Layer 2 of a small transformer language model trained on English Wikipedia (8 layers, counted from 0, width 96).
A neuron's activation on a vector x is GELU(weights . x + bias), where the dot is the dot product.

Input weights of the MLP neurons that the questions are about. A number n stands for n times 0.017.
n21 (bias -0.052): -51 17 5 -3 -5 -4 -29 2 6 -13 -9 -10 -34 21 -19 -5 19 5 -47 12 -14 17 17 -73 19 -9 42 -13 -13 -22 59 14 11 -12 27 3 -14 31 48 -3 3 -29 -5 31 -20 38 4 -8 -46 -8 -15 -19 -9 -13 16 10 -39 -43 -6 -21 -37 24 11 24 41 -25 -46 -23 24 43 46 -26 -11 -6 19 -48 54 40 -20 35 4 44 -25 24 -11 14 20 -46 11 -19 72 5 0 25 45 30
n51 (bias -0.258): -8 -1 14 -41 -6 -21 14 12 2 29 20 -38 -19 34 2 -46 -25 37 -3 -24 3 19 -14 -35 -9 10 0 35 7 5 16 33 -30 -15 -21 28 -20 40 -51 6 -40 53 -9 -12 -25 -76 -4 6 -31 3 13 -20 -10 21 3 56 33 9 -21 -15 42 -18 19 -17 0 16 9 -15 -12 -58 -1 -33 -13 -9 -39 -8 2 -3 -57 -13 12 -13 -71 -53 65 40 -32 17 35 4 34 -1 -72 10 -8 31
n97 (bias -0.191): -35 28 -9 34 -28 -25 -23 0 64 14 11 -16 26 -16 12 -8 -11 31 -31 -39 -37 68 -48 -7 -1 10 -34 -11 30 8 -7 -4 -10 25 -4 24 6 40 -6 -9 13 -7 -19 -45 23 -43 -58 -24 6 -46 21 -16 38 34 -46 -65 0 26 -3 -24 -3 -11 -2 -6 9 8 -17 -55 -24 44 3 27 19 5 17 -3 5 -23 10 -17 7 -9 20 -10 -4 -12 42 -51 10 24 -8 30 -31 16 36 16
n98 (bias -0.231): 11 -33 35 -11 -5 -22 -20 51 -1 -23 -12 15 -24 -13 -37 4 40 -6 6 2 -9 13 -16 17 -12 -55 31 12 -7 -13 16 -28 22 32 -10 -4 -24 8 -5 -33 0 -4 15 -50 -51 -18 -2 37 -4 -10 9 -2 -23 14 -14 5 9 -46 34 -26 -9 3 -61 -24 6 -1 -29 -9 -5 -13 2 -35 -9 23 -62 -7 -29 5 -7 8 -20 -25 59 -55 -6 -33 26 9 16 -6 -23 2 -16 -6 -4 -3
n106 (bias -0.310): 3 5 -31 4 -10 -44 -51 -28 -34 14 56 -31 13 -6 12 41 51 8 44 -3 36 12 -10 5 -10 -20 -16 -28 16 8 74 26 12 -1 -24 61 -15 50 13 -38 0 -9 45 28 -24 -32 -2 20 -22 32 -19 49 -30 -41 16 19 24 -53 -96 21 23 -18 52 60 46 -16 34 2 -11 -40 37 6 -16 -13 -13 37 -58 35 -20 40 5 -38 20 -7 9 -4 14 11 35 -20 -45 53 -24 18 39 -11
n120 (bias -0.139): -56 21 44 34 27 -35 44 -69 28 17 -5 37 17 14 10 76 22 39 16 -20 29 18 27 -23 89 10 4 -12 1 18 40 14 13 -30 25 -33 -27 11 49 -45 -40 -40 13 23 23 24 0 46 -9 -23 2 26 31 15 -6 41 -4 -48 -15 -21 -56 -18 22 -3 23 25 -34 -36 -20 5 -9 18 15 -30 56 22 -20 -14 -12 -1 18 -16 27 -5 11 15 37 3 50 -17 75 -62 -4 56 -16 33
n146 (bias -0.173): 17 -35 7 -5 -22 10 38 46 -6 29 12 54 -32 0 2 -3 11 -40 -32 -19 67 25 0 35 23 -4 -7 17 -15 39 8 5 10 -60 -2 -21 49 23 -42 -29 -4 -5 60 -40 14 -27 0 -18 15 31 62 -9 21 -18 57 -8 -24 -7 21 47 -23 49 -23 12 12 22 -26 -30 29 3 12 -30 -7 -5 -2 51 -4 18 -27 16 -21 9 28 24 40 -33 -6 4 -4 0 56 18 15 8 20 -63
n156 (bias -0.223): 10 24 -1 -19 -6 -19 15 22 50 -3 -19 28 11 -43 45 -17 -12 31 -53 -40 -9 -3 21 -18 3 29 -9 33 -18 23 23 43 29 -11 27 -50 -40 22 29 -27 -28 14 -19 -14 1 -24 1 -32 -18 26 -30 -57 10 -4 -11 -57 39 -23 11 -25 28 -14 -14 31 41 21 6 -19 -6 6 -2 6 -21 4 -16 -11 -9 62 9 -17 19 -14 -8 -30 -24 -15 -41 -4 11 -10 37 -9 -39 -23 25 10
n162 (bias -0.099): 21 -13 -20 -3 20 -11 23 14 19 -18 9 -28 -15 29 -17 -21 -28 37 17 -23 6 20 39 9 39 7 -17 29 5 11 0 25 -22 -58 -28 -1 -50 -9 25 17 9 -13 -2 42 -58 4 -28 11 36 12 41 -29 -36 26 6 6 -12 2 -12 -26 -30 22 9 -13 -55 -2 46 -16 19 -10 1 -48 31 -19 -7 -18 5 -23 -50 17 26 22 57 -12 6 13 27 -5 -5 24 17 -11 3 -21 24 26
n175 (bias -0.212): -37 10 -71 41 -32 -42 12 -38 3 43 19 -12 -18 32 -3 -10 -39 94 -5 -16 18 -12 17 -46 10 -52 12 -35 -58 -10 10 16 -13 -40 -26 -4 2 13 -8 -49 0 7 -14 -66 -3 15 -4 -7 -47 -22 8 30 -51 -33 4 7 -14 30 -2 14 12 43 17 -6 -6 -18 -42 -42 33 -37 -12 2 4 -28 44 1 2 -1 -32 14 44 73 -28 29 -3 -34 36 -20 16 41 -43 -23 -22 -20 -9 39
n177 (bias -0.180): 37 9 -1 25 -22 18 -9 -36 -19 -4 -28 -6 -52 18 16 -14 -9 -10 23 -13 -21 -37 -18 33 1 31 -11 -29 -3 -59 0 44 11 -18 -34 17 7 6 3 -7 5 16 10 -29 -14 -17 8 12 1 7 10 17 1 23 20 -5 -21 20 -8 34 -52 2 -1 34 4 58 37 5 27 -2 45 -37 -19 -47 1 -23 20 25 13 58 17 0 -23 26 -11 10 -3 -16 -19 -7 -9 17 17 13 19 -6
n184 (bias -0.172): 3 -31 -29 5 -9 -10 11 46 -45 -49 -6 -27 29 4 -27 21 40 26 12 -2 -24 -34 45 -42 12 -8 12 -5 -14 -34 35 11 -11 13 -7 3 -3 -1 -10 15 8 -31 -19 -36 -38 6 -23 -4 -6 -23 -11 -15 -14 -35 -43 -13 13 -43 6 28 31 10 0 5 12 -15 -60 -37 -37 -9 3 -31 9 -42 5 13 49 -29 -19 10 -13 17 -43 11 28 17 24 -21 2 -38 -16 23 -3 -39 -18 -37
n194 (bias -0.023): 0 -1 -30 -24 -26 15 11 16 -8 28 13 5 18 41 -33 10 30 -37 -27 27 -49 -6 14 -41 0 -23 -37 31 -4 -24 33 33 -31 -2 10 -9 -1 19 -16 0 -20 -19 -2 -17 3 9 -6 -2 -17 -19 -11 42 12 32 2 11 13 22 -4 -24 -53 11 -17 -4 -28 14 9 -25 -10 15 -14 -35 11 -12 -17 1 -26 -9 17 17 -14 -23 -9 45 -27 -18 29 -60 18 19 35 -9 -10 16 10 18
n199 (bias -0.153): -13 -4 -28 18 37 0 -4 28 11 -19 7 12 -26 -17 10 12 6 36 48 24 52 27 45 9 -12 10 35 9 -64 29 -9 19 -2 -14 -21 66 15 -3 -9 27 -14 28 3 41 -14 13 -16 11 14 -9 14 -27 -33 16 -15 -2 4 24 2 14 1 -5 -8 15 -31 3 31 16 -13 -27 8 11 1 22 -6 11 20 42 -27 39 -43 -18 -7 -6 2 13 -28 2 -56 -33 21 31 10 -6 -62 -5
n218 (bias -0.176): -50 -20 -21 -39 -17 -26 -15 -10 -6 45 4 23 24 -16 34 -7 10 54 -34 -11 -52 15 35 5 -4 -7 -63 -47 -16 18 -39 33 -69 -15 10 29 39 4 10 26 -29 20 -26 10 -8 -20 5 12 10 -45 60 13 -31 7 36 42 -40 -52 -8 8 -39 -15 36 -47 2 44 39 -3 13 57 -10 10 -14 39 -3 -22 23 21 -44 24 27 18 52 26 12 -49 -5 47 25 -52 20 -6 26 -15 13 -17
n238 (bias -0.248): 6 4 9 31 -36 58 -10 -24 20 -68 -29 28 -9 63 0 44 -22 -21 -3 -26 6 -70 43 -42 23 -20 -18 -44 20 -47 -3 -3 20 -19 0 1 14 20 12 25 -27 18 -20 -5 -8 -4 11 31 -30 -17 29 2 -10 -18 17 -34 -11 8 21 -8 1 -13 -53 1 -7 -4 11 -50 -43 3 -17 -24 6 -15 -25 -23 -6 10 -15 -19 -16 -7 -18 9 28 33 40 17 -29 -20 15 -1 -33 -11 -25 -43
n248 (bias -0.317): 0 -4 -22 6 -4 7 90 17 -30 5 -12 -5 1 -16 32 35 34 -39 23 45 -49 -14 33 29 -19 -7 9 -4 -47 -23 -2 -2 -43 -11 -38 -16 31 -32 -11 -20 -28 5 21 -35 -8 -10 22 37 -22 7 24 16 62 -21 -33 4 28 13 -7 18 3 -24 -40 19 38 20 -27 -66 0 -16 14 -33 -26 -24 3 -15 24 41 -18 2 -29 -39 -32 -15 8 -9 -9 -27 -5 42 3 35 3 34 9 9
n262 (bias -0.063): 16 -15 -11 -46 -11 -23 21 -5 -30 0 25 -29 43 20 -51 -27 -22 -32 36 48 -10 22 0 22 -32 -14 30 -16 27 -10 -10 42 45 -21 -12 -19 19 10 -18 37 -12 -1 18 11 -36 34 29 -4 19 -32 -15 -31 8 -19 19 47 17 -32 -8 -54 -17 28 -25 -2 9 15 31 10 -5 -13 -10 2 38 -25 15 6 -19 17 -21 -9 20 21 -7 20 -10 0 46 -1 56 7 0 -48 -23 1 8 14
n282 (bias -0.229): -16 -17 -5 1 3 -37 -13 -9 -3 -41 30 12 7 -13 20 -15 22 21 22 9 6 -16 -15 0 -14 -14 14 -47 -27 -17 0 -26 -27 50 -13 16 43 1 23 -39 -23 -46 12 15 3 2 54 20 32 10 19 -62 -23 54 -6 11 5 -12 -34 -2 38 6 -16 -7 16 -25 43 11 -61 32 -33 15 -21 -15 12 -15 7 -21 -25 -47 -42 24 12 -33 32 -11 34 77 18 -11 -5 40 18 -8 -4 -37
n284 (bias -0.325): -27 20 -16 21 -47 -15 -11 1 11 -4 42 2 -16 -36 12 21 -49 6 -16 55 -43 7 2 16 19 -15 -49 13 12 6 -11 38 23 3 -51 21 -4 1 26 38 -7 7 -6 39 -24 7 14 14 -8 -11 -37 -13 0 18 61 34 23 7 -28 61 30 14 -2 54 -34 23 -4 8 32 47 -33 -2 48 -2 69 45 14 32 -24 -53 14 18 -41 -23 47 31 27 -32 -9 -17 -16 34 -26 19 -44 -33
n312 (bias -0.149): 7 29 -23 5 25 -16 -12 13 28 -22 33 3 14 24 -46 -22 12 13 -70 -10 -4 27 10 21 -28 -66 16 59 -44 31 -1 -28 20 51 -43 -31 -16 5 -2 -4 -23 -60 40 -47 2 56 12 -12 17 -8 -13 -9 63 17 -22 35 14 -8 2 28 -30 -1 35 13 62 24 15 -8 -31 -1 11 9 62 -57 22 7 -29 -6 47 3 -17 -19 24 14 -24 -25 18 68 21 21 -7 -5 38 47 37 29
n327 (bias -0.180): 18 -12 -8 -14 -3 16 -16 -47 -43 15 -3 4 25 -24 -11 14 -10 21 -24 13 -15 50 -25 -11 -1 16 2 -71 -14 -19 27 0 -2 7 40 -23 8 9 23 12 49 -63 26 -12 -3 -40 15 13 -4 -72 7 -27 -6 41 -21 -20 40 -4 3 10 -13 -27 4 31 -3 -5 -22 -9 18 34 -2 55 37 18 21 -12 19 4 16 36 14 -13 1 -17 13 -3 -9 -21 -46 -7 9 -23 2 7 -29 0
n333 (bias -0.219): -12 -16 -23 -52 25 -12 24 -10 -1 2 42 -32 43 -8 -23 31 41 41 -31 14 -21 -11 16 18 45 -16 -6 -4 9 -5 16 26 5 -15 32 7 -18 50 32 8 5 -25 -10 -35 -11 0 -28 16 38 5 -2 0 24 -15 40 -51 36 5 -30 -72 29 27 -4 -33 13 31 -12 -1 -11 -27 -19 -20 35 -20 -26 11 -24 -23 -4 24 -2 20 -2 18 14 -8 -32 38 31 -44 27 28 -23 17 -43 36
n346 (bias -0.258): 3 2 2 14 3 43 -30 -47 28 -11 -16 11 12 -22 57 -18 -8 5 16 1 22 -18 19 -8 -7 28 28 37 -47 -4 -37 -50 -7 -3 0 2 19 -26 58 29 -39 18 6 42 30 -14 4 -36 -3 -57 -14 29 16 17 16 -30 43 -27 -21 -21 45 -8 -4 8 17 28 -2 13 -3 37 43 -4 15 43 19 8 -6 34 -30 40 -23 61 50 -13 3 10 19 16 -9 -15 -40 -34 40 -26 24 -13
n347 (bias -0.302): 31 -12 -45 7 21 27 14 2 -21 6 5 2 -4 21 -32 -16 5 -23 -20 73 12 -12 14 -37 2 8 14 -27 34 -14 -33 -59 17 -34 -35 15 3 0 45 -30 10 -85 51 -7 10 64 -1 45 -1 -15 23 3 54 67 -37 -20 -12 32 25 -45 74 37 -50 -42 10 16 -14 -17 53 26 -89 -6 65 16 -31 -11 -47 -25 -6 7 -9 33 54 58 -24 -13 20 -1 16 -7 10 3 6 28 1 -35
n352 (bias -0.085): -17 -24 -13 24 -8 -1 11 -14 7 12 18 -33 21 -16 33 24 18 -39 61 -3 8 7 -16 3 -33 -6 12 0 -45 8 14 -22 -7 -1 27 -42 -12 3 -15 23 29 -38 26 -5 -29 6 -63 0 -9 4 31 -3 -43 25 -20 -13 34 -12 15 39 12 -7 13 1 -17 -20 -5 18 40 -8 -31 -12 -30 -44 -12 15 -14 29 -26 18 -15 4 -14 12 7 38 -14 -18 1 13 -37 13 -7 14 26 -27
n355 (bias -0.149): 2 24 11 -21 -10 -74 -22 20 -34 45 -15 -1 -41 -35 -13 71 39 1 0 8 -8 30 -16 17 -54 8 15 -7 -16 16 -17 -36 17 -16 38 -26 35 -8 0 48 14 -8 -7 -2 29 -34 -10 1 -14 -37 -4 -49 -34 15 -19 4 34 3 -47 -2 -14 2 17 -14 5 -16 30 42 47 18 -16 -20 4 -34 -23 34 34 9 -10 8 -18 -18 -49 15 29 -9 -3 9 -8 -21 5 -8 1 -33 50 -13
n359 (bias -0.332): 35 -31 -6 -27 -25 35 -1 -2 -9 -3 2 -23 19 -11 4 24 -26 -31 -29 24 -14 -23 -4 -68 -10 -31 11 12 60 -15 -11 -51 5 -58 -4 -16 -13 17 29 8 -21 -3 17 -16 -14 24 -23 -50 -6 -15 28 -17 -5 34 7 -26 56 17 -29 5 42 -42 -42 13 15 13 -13 42 54 42 -4 -13 -12 25 -23 -7 63 -13 -64 -3 41 -5 14 26 4 -53 -17 -7 -52 12 13 9 -35 -37 11 -39
n371 (bias -0.264): -18 -13 -10 14 5 -8 -5 9 2 -3 -17 -15 12 33 -17 -22 1 89 -43 -7 -18 22 13 23 30 20 16 -8 -21 -29 10 -31 44 56 3 36 7 34 37 -36 13 16 -9 28 3 60 36 -12 -26 -20 9 4 -12 -13 7 41 -8 32 -49 14 39 6 -31 78 -11 5 -9 -21 31 33 37 10 71 -7 -25 8 8 21 9 16 39 35 34 -18 3 -14 37 -7 9 -22 3 -17 -23 0 -2 30

Each question shows a token from some text and the vector x that enters the MLP there. A number n stands for n times 0.037.

"m": -13 -53 26 -3 -10 15 15 -1 4 -32 11 8 -7 -1 -1 0 -4 -3 14 41 -3 39 -1 19 -22 11 -20 -7 26 -29 -3 -48 0 25 28 -1 -5 8 2 -9 10 -13 -10 -4 15 -28 33 -32 -9 40 -8 1 -7 -1 -1 -19 -14 29 9 -16 13 -13 19 -15 -4 17 -18 8 -34 -43 -14 1 -3 20 7 -29 -22 -16 -8 0 -10 -3 4 23 11 6 -45 -3 -2 31 -6 0 9 -9 -31 28
Which neuron lights up most? n333

" International": -4 -39 51 -5 -1 11 -48 -24 -20 -25 4 1 22 7 -36 -14 -2 -9 6 32 9 -22 13 -1 -7 34 5 2 24 7 -21 -32 -8 17 20 -3 -18 -24 14 -17 4 10 -11 45 16 -15 4 -18 3 -2 -9 -2 6 -12 -9 -8 -21 -1 8 9 -17 8 11 -23 1 21 0 -39 7 -15 4 7 3 -14 -9 -6 0 -5 16 6 22 -8 -9 10 1 1 -27 -18 3 16 7 -16 16 -35 -5 18
Which neuron lights up most? n346

"b": -1 -38 22 -6 -2 0 -4 -10 11 -23 33 -6 11 9 0 -26 13 -1 7 5 17 -12 15 14 -23 -12 -12 -41 16 -11 -47 -2 9 20 46 8 10 22 4 -6 6 8 6 -5 35 -2 35 -15 -24 36 11 16 -1 -16 -5 -20 -35 13 -12 2 -2 -6 -11 -11 -12 22 -24 -19 -10 -59 -4 20 -19 7 19 -13 6 -7 14 -1 6 -2 -12 26 8 5 -22 -25 0 19 -15 -34 14 -57 -13 11
Which two neurons fire most, strongest first? n175, n238

" a": -8 -11 24 8 -14 14 -26 12 17 -16 20 -5 20 -6 -12 9 1 3 4 33 -5 3 0 25 -2 -1 25 -6 16 -11 -39 -19 -19 -3 5 -13 -39 -3 -12 -17 15 -9 -25 25 18 -16 -4 -17 3 29 2 2 -15 -29 12 2 -15 -12 18 6 -5 -8 7 2 -10 -18 -3 -13 2 -19 -19 3 -24 30 -16 8 -8 -14 -8 3 21 -40 -2 25 4 -8 -13 8 -1 9 -12 -27 14 -16 25 13
Which neuron fires most, and how strongly? n98, at about 1.4

" g": -1 -24 39 -3 -19 8 -17 -9 0 2 19 -11 20 -14 -9 5 -4 5 -11 25 6 -9 8 27 1 -14 -18 -1 -14 29 -27 -28 -19 4 -13 -5 -27 10 8 -19 -5 10 -25 11 -10 -2 36 -29 -16 22 -11 2 11 -26 12 -15 -30 -12 4 -15 -9 6 1 16 -9 8 -25 -16 5 -22 -39 16 -19 45 -1 3 15 7 19 3 2 -25 -4 14 4 29 -14 -20 -7 25 -12 -12 22 -10 8 16
Which neuron lights up most? n156

" the": -9 -10 17 10 -15 5 -33 -5 6 -19 8 3 22 -20 -8 2 0 -15 -2 29 -4 5 -8 20 5 10 34 -5 21 -19 -21 -17 -13 17 4 -13 -12 0 -6 -13 14 7 -11 23 -8 -18 -7 -17 -16 40 9 -4 -19 -28 1 -7 -12 -3 2 29 -9 1 -2 -1 -3 6 -17 -16 4 -10 -23 -25 -9 0 4 -24 -2 -12 2 5 27 -30 14 14 -11 9 -12 7 0 20 4 -18 20 -17 10 1
The three highest activations, in order: n352, n98, n359

"ag": 13 -29 23 14 6 0 23 -1 -30 -26 -1 -2 5 -5 -31 -24 15 -9 -11 9 -15 5 -1 25 11 -13 -7 5 -4 -15 -11 -14 -22 15 17 -7 6 33 -19 -2 39 -3 -12 54 39 -6 -2 -25 -12 30 -5 2 6 -12 -12 -16 -52 6 -11 2 19 -6 -5 -10 19 26 -18 18 -31 -28 -6 -5 -12 30 -9 -14 0 -13 -23 -10 20 -21 1 35 -3 31 -47 -12 -8 14 -5 -29 20 -17 -31 36
Which neuron fires most, and how strongly? n333, at about 1.3

" Col": 11 -23 40 15 -6 -12 -49 -12 -15 3 3 -11 27 4 -42 5 -4 13 -5 -4 -1 -23 -9 29 -2 33 -6 19 10 8 -21 -32 12 21 17 -3 -22 4 7 -30 31 1 -28 33 10 -1 -4 -9 2 30 2 -1 6 -3 0 -29 -23 1 -13 1 7 11 17 -42 -30 -11 9 -16 -2 -26 -1 10 1 -1 15 -13 -8 2 -12 -7 1 11 -8 24 15 2 -28 -20 0 7 27 -23 8 -26 -6 15
The three highest activations, in order: n162, n333, n371

" all": -5 -1 28 9 -25 13 -13 -26 0 -18 4 6 -4 -22 3 12 2 11 -2 31 0 13 -3 9 -20 11 12 0 36 8 -32 -5 -14 20 -8 -14 -33 6 -46 -6 15 -7 -13 28 38 -14 13 -29 -22 9 2 -4 4 -27 7 -6 -6 -26 -21 17 -4 -7 -15 -14 -4 -14 -7 -8 14 -9 -17 -16 -2 -4 -8 -8 2 -20 20 1 -8 -32 -1 42 -6 12 -18 4 -1 12 4 11 34 -11 2 30
Which neuron lights up most? n355

",": -24 -28 21 -2 -6 6 -8 -1 -3 -13 5 -5 9 15 -20 -15 16 0 14 16 -16 -21 19 23 -4 14 25 1 30 -5 -18 -17 -3 11 -6 -13 -47 5 -25 -3 4 0 -24 38 -1 -10 11 -31 -8 32 -16 -8 12 -15 -16 0 -25 -5 1 -3 -16 -24 7 -11 7 12 -20 -28 -12 -8 -25 22 -12 12 4 -24 13 9 12 -3 5 -30 6 41 22 19 -22 21 6 11 -10 -29 0 5 3 -11
Which neuron lights up most? n262

"ir": -27 -28 29 12 20 1 -5 10 -4 -26 -3 29 18 -14 -19 -18 4 -8 18 5 3 -28 25 21 13 31 -28 7 -37 0 -15 -7 -11 19 38 -25 4 18 -37 6 27 -22 -19 40 0 10 12 -25 -13 18 -11 8 -4 -52 -12 -12 -42 -3 2 11 7 -8 3 -11 4 24 -3 1 3 -21 -3 -10 -22 20 50 -17 7 -17 10 -1 7 0 -8 15 7 7 -27 -16 1 14 -17 -4 9 -18 -21 -5
Which neuron lights up most? n184

" and": -3 -14 25 -9 -19 -1 4 -23 -3 -20 21 -3 7 -12 -15 -4 -9 8 3 37 -10 4 4 5 13 22 20 14 10 12 -11 -17 6 12 24 -29 -52 17 -21 -9 -4 -2 -14 26 15 -3 -12 -38 -14 34 -12 -8 9 -20 -7 -2 7 -13 3 9 -8 -26 3 -14 -17 -3 -19 -3 -21 -7 -24 26 -15 8 19 -8 -2 -4 -15 6 11 -32 12 29 -1 29 -5 14 6 8 -4 -20 4 -10 12 -11
Which neuron lights up most? n120

" for": -11 -38 28 8 -19 6 -13 -25 -13 -23 14 -17 -7 -20 -8 -9 25 -1 9 37 -19 11 26 9 7 20 19 8 4 2 -15 -16 6 4 9 -1 -25 0 -22 9 16 6 -7 27 1 -16 30 -35 5 14 -30 -4 4 -33 2 -14 -21 7 8 -2 2 -18 -5 -4 -23 26 -8 -22 -16 -15 -25 19 -12 9 6 -2 19 -26 21 6 19 -35 -2 5 -15 28 -10 -11 14 23 3 -11 -4 -10 12 0
Which two neurons fire most, strongest first? n262, n184

" by": -21 -31 6 -1 -20 16 -11 -17 -22 -17 22 -6 -3 -15 -16 4 14 -14 -8 40 -12 -2 -5 4 7 21 24 3 12 -9 -19 -2 12 10 26 -8 -57 -2 -20 -1 8 12 -12 36 30 -27 24 -27 -7 18 -11 -11 2 -16 -3 3 -5 -1 -4 6 -15 -13 -10 3 -1 2 10 -8 -16 4 -12 15 -22 4 0 -18 3 -16 19 -1 11 -18 3 35 -8 -3 -32 -7 19 25 4 0 -7 -3 16 -2
Which neuron fires most, and how strongly? n194, at about 1.4

"er": -24 -63 12 -25 -3 1 -25 15 3 -17 21 8 0 -12 -36 1 19 -4 12 17 -8 -1 4 31 12 27 -12 -24 18 12 -11 -22 -1 5 41 -21 -20 -2 -14 -10 23 15 -31 -3 56 -31 18 -42 -6 11 -1 16 -1 -21 -14 -6 -32 -7 18 28 18 -8 -8 -22 17 2 -10 -10 -21 -47 -12 -7 5 31 9 -4 0 -8 17 -12 5 -2 13 8 29 7 -57 -9 -12 20 4 16 9 -27 -11 2
Which neuron fires most, and how strongly? n146, at about 2.5

" age": 0 -13 23 -9 -7 12 -18 -12 -6 -18 -2 -8 -18 -5 14 15 21 -3 10 22 14 -3 -1 34 32 3 -3 -3 10 -5 -28 -24 -12 -17 -23 5 20 5 -31 -4 5 -5 -39 62 33 1 22 -1 -6 28 13 3 -2 -41 -17 -21 -10 -30 -5 6 25 -1 15 -19 -17 13 -10 -9 8 -28 -22 -12 -15 -8 37 -20 18 -25 6 0 -16 -21 4 5 2 5 -7 -19 0 -8 5 -6 1 -3 13 28
Which neuron lights up most? n248

"ited": -5 -58 6 23 -4 -6 -16 -26 -17 -19 -7 -11 25 0 -29 -23 20 -13 6 38 4 -12 -10 7 -5 23 16 0 17 -20 -33 -31 -14 21 24 0 -7 -4 -19 0 6 1 -7 3 50 6 31 -16 -1 29 13 6 8 -8 -30 -9 -43 4 11 16 4 -7 -8 -20 -12 12 -9 -6 28 -39 -15 25 11 -10 14 -23 17 -11 -10 8 -1 -18 -8 7 7 23 -46 -23 4 28 -8 -7 -13 -2 4 12
Which neuron lights up most? n347

" H": -3 -12 41 -1 -23 2 -23 10 8 7 1 4 27 -11 -29 12 -21 13 -9 5 0 -7 12 9 -8 1 -16 17 17 21 -34 -22 -27 -6 6 13 -21 4 -13 -39 22 11 -14 17 6 -5 13 -35 -14 25 -1 -8 11 1 -9 -8 -9 7 -21 -10 -3 7 3 -6 -6 -14 -18 -34 -14 -13 -10 8 -27 12 15 -9 -5 9 29 -5 4 -12 4 23 -23 16 0 -15 3 16 21 -7 26 -24 -15 20
The three highest activations, in order: n97, n156, n194

" ": -7 -34 -2 23 -16 3 -51 -25 -2 -16 19 9 17 -6 -24 -12 0 -16 -10 24 0 -29 4 24 4 -3 -18 11 7 2 -12 -31 2 10 10 -7 -30 9 -19 -10 21 -2 -23 27 42 3 12 -23 -11 6 -11 -15 -2 3 1 3 0 28 2 21 -11 -20 29 15 15 7 -21 -8 -12 -5 -35 21 3 -4 -14 -31 -3 0 7 -1 -7 -40 3 38 8 9 -19 -10 -6 13 16 -15 21 -13 7 25
Which neuron lights up most? n312

"h": -23 -15 25 -22 -14 16 -13 -15 19 -6 21 5 21 6 -2 -13 -7 -5 9 7 32 -5 2 16 -32 1 -25 -13 17 -2 -36 -16 16 7 30 9 -23 5 -15 3 -5 5 7 9 15 2 15 -37 -42 41 13 -7 -2 -19 9 4 -20 -6 -10 -14 -9 -2 -5 -12 -31 -5 -8 -7 -3 -1 -9 4 -17 1 26 -39 -22 2 20 -11 -9 -26 8 39 15 32 -40 -4 10 39 6 -22 9 -22 -15 18
Which neuron lights up most? n238

" from": -4 -3 7 38 -11 10 -6 -11 4 -16 7 -9 -6 -39 -18 -1 12 0 9 30 -25 8 1 5 -4 33 17 7 18 -10 -10 1 13 15 17 -2 -34 3 -33 -1 21 8 -24 22 27 -27 0 -35 2 37 -10 -18 7 -22 -8 -12 0 18 -19 -3 -15 3 -8 -18 -19 23 2 -12 -17 6 -17 14 -21 -3 7 -11 -1 -19 6 2 18 -47 6 17 -20 24 -26 -6 -3 26 14 -14 -1 -7 10 7
Which neuron fires most, and how strongly? n97, at about 3.7

"ze": -17 -27 19 15 7 -12 -15 -10 5 -17 20 2 -12 -9 -27 -16 -11 -15 12 5 7 -6 -9 12 3 42 -28 16 40 16 -30 -12 2 -11 -9 -8 -3 4 -27 -12 17 -10 -33 45 38 -17 7 -8 3 4 -9 -5 -9 -15 -4 -4 -23 3 -3 15 -13 -12 5 -28 -10 17 10 6 -11 -33 41 -17 -24 29 -4 -4 6 -35 26 -5 -16 -16 25 11 -4 55 -33 -3 20 12 -4 -1 22 -17 -6 -9
Which neuron fires most, and how strongly? n162, at about 1.2

"==": 24 -19 39 30 -2 3 -34 8 -17 -8 0 1 20 -28 -10 0 25 -5 44 26 -5 -4 12 -5 -2 4 -5 22 14 -12 -4 -21 18 9 14 -10 -17 -19 -22 -4 24 23 -30 23 16 -8 -4 -31 -14 43 -7 -7 -13 -3 -12 16 2 8 -23 -2 -24 -7 7 -3 -6 7 -26 -33 3 -18 -36 -13 3 -2 19 -13 -15 -29 10 9 8 -10 -3 6 13 25 -30 -13 -10 0 -14 -8 -2 6 12 1
Which neuron fires most, and how strongly? n352, at about 2.9

" with": -10 -18 17 2 -30 21 -13 -30 -2 3 18 -15 10 -22 -23 -9 27 11 -2 47 -10 9 24 16 6 21 20 -3 11 -9 -21 -8 0 -3 16 -18 -45 -2 -27 -3 10 8 -4 20 27 -18 11 -34 -2 20 -14 -10 7 -23 -5 -14 -10 -10 5 3 0 -9 -5 -1 -22 7 -5 -10 -12 6 -25 10 -12 -1 -6 -13 5 -13 11 3 3 -42 18 31 -10 4 -18 -2 11 21 -10 -9 10 3 7 2
Which two neurons fire most, strongest first? n194, n327

"7": -25 -26 14 -2 25 5 -3 -2 -15 -14 15 -7 9 -9 -45 -9 -14 -4 -11 16 -12 3 9 25 17 7 -23 -1 28 2 -25 9 -26 15 19 -36 -37 19 -51 -12 -2 -10 -8 33 23 -7 5 -38 -3 49 -27 16 -20 16 -6 -1 -42 6 4 11 13 -14 3 -11 12 10 -7 -22 -4 -14 -10 13 -15 20 20 -44 2 -6 11 15 -16 -24 -16 33 17 31 -5 5 -3 10 -7 -9 15 -8 16 7
Which two neurons fire most, strongest first? n194, n51

"ior": -8 -34 30 4 -10 -2 -18 -46 -18 -19 13 23 24 -2 -60 -23 2 2 8 35 2 -17 21 14 -7 13 -10 -20 35 10 -35 -24 -1 1 23 -13 -2 -3 -9 -4 -7 10 -21 27 6 -11 2 -8 0 38 9 11 5 -36 2 -10 -17 -7 18 9 7 -1 -8 -14 5 40 -17 9 -7 -34 6 2 0 -3 -3 -18 14 -25 17 9 -4 -31 -8 16 19 27 -21 -19 -7 35 -22 -38 11 0 -10 13
Which neuron fires most, and how strongly? n262, at about 2.1

" d": 4 -14 11 6 -19 -10 -20 -11 1 0 15 3 0 -27 -27 8 0 -9 -2 52 -7 -18 -14 27 -6 -3 -22 11 19 15 -34 -24 2 15 0 -7 -21 -3 -18 -21 2 4 -45 28 13 -19 18 -28 -13 16 -23 -8 8 14 12 -10 -21 0 -3 1 11 0 2 13 -16 -8 -19 9 1 -19 -40 9 -12 28 -1 14 -6 -5 -12 0 10 -11 15 23 24 15 -16 -7 -4 15 -2 -25 26 0 -1 43
Which neuron lights up most? n284

"air": -12 -31 48 -3 -1 19 -17 -8 -19 -22 -8 3 8 6 -19 -23 -4 5 -8 38 -11 -37 1 9 -23 -6 -1 -13 -3 7 -17 -17 12 1 27 8 -29 1 -16 -6 23 -13 -2 53 42 -7 -7 -11 -3 19 3 26 11 -34 -1 -16 -14 -11 -3 1 -13 -32 2 -30 6 25 14 -7 -7 -4 7 -20 -1 5 22 -11 1 -17 25 -8 -5 7 -15 10 1 30 -37 -13 -3 30 -16 -5 32 -21 -15 23
Which neuron lights up most? n346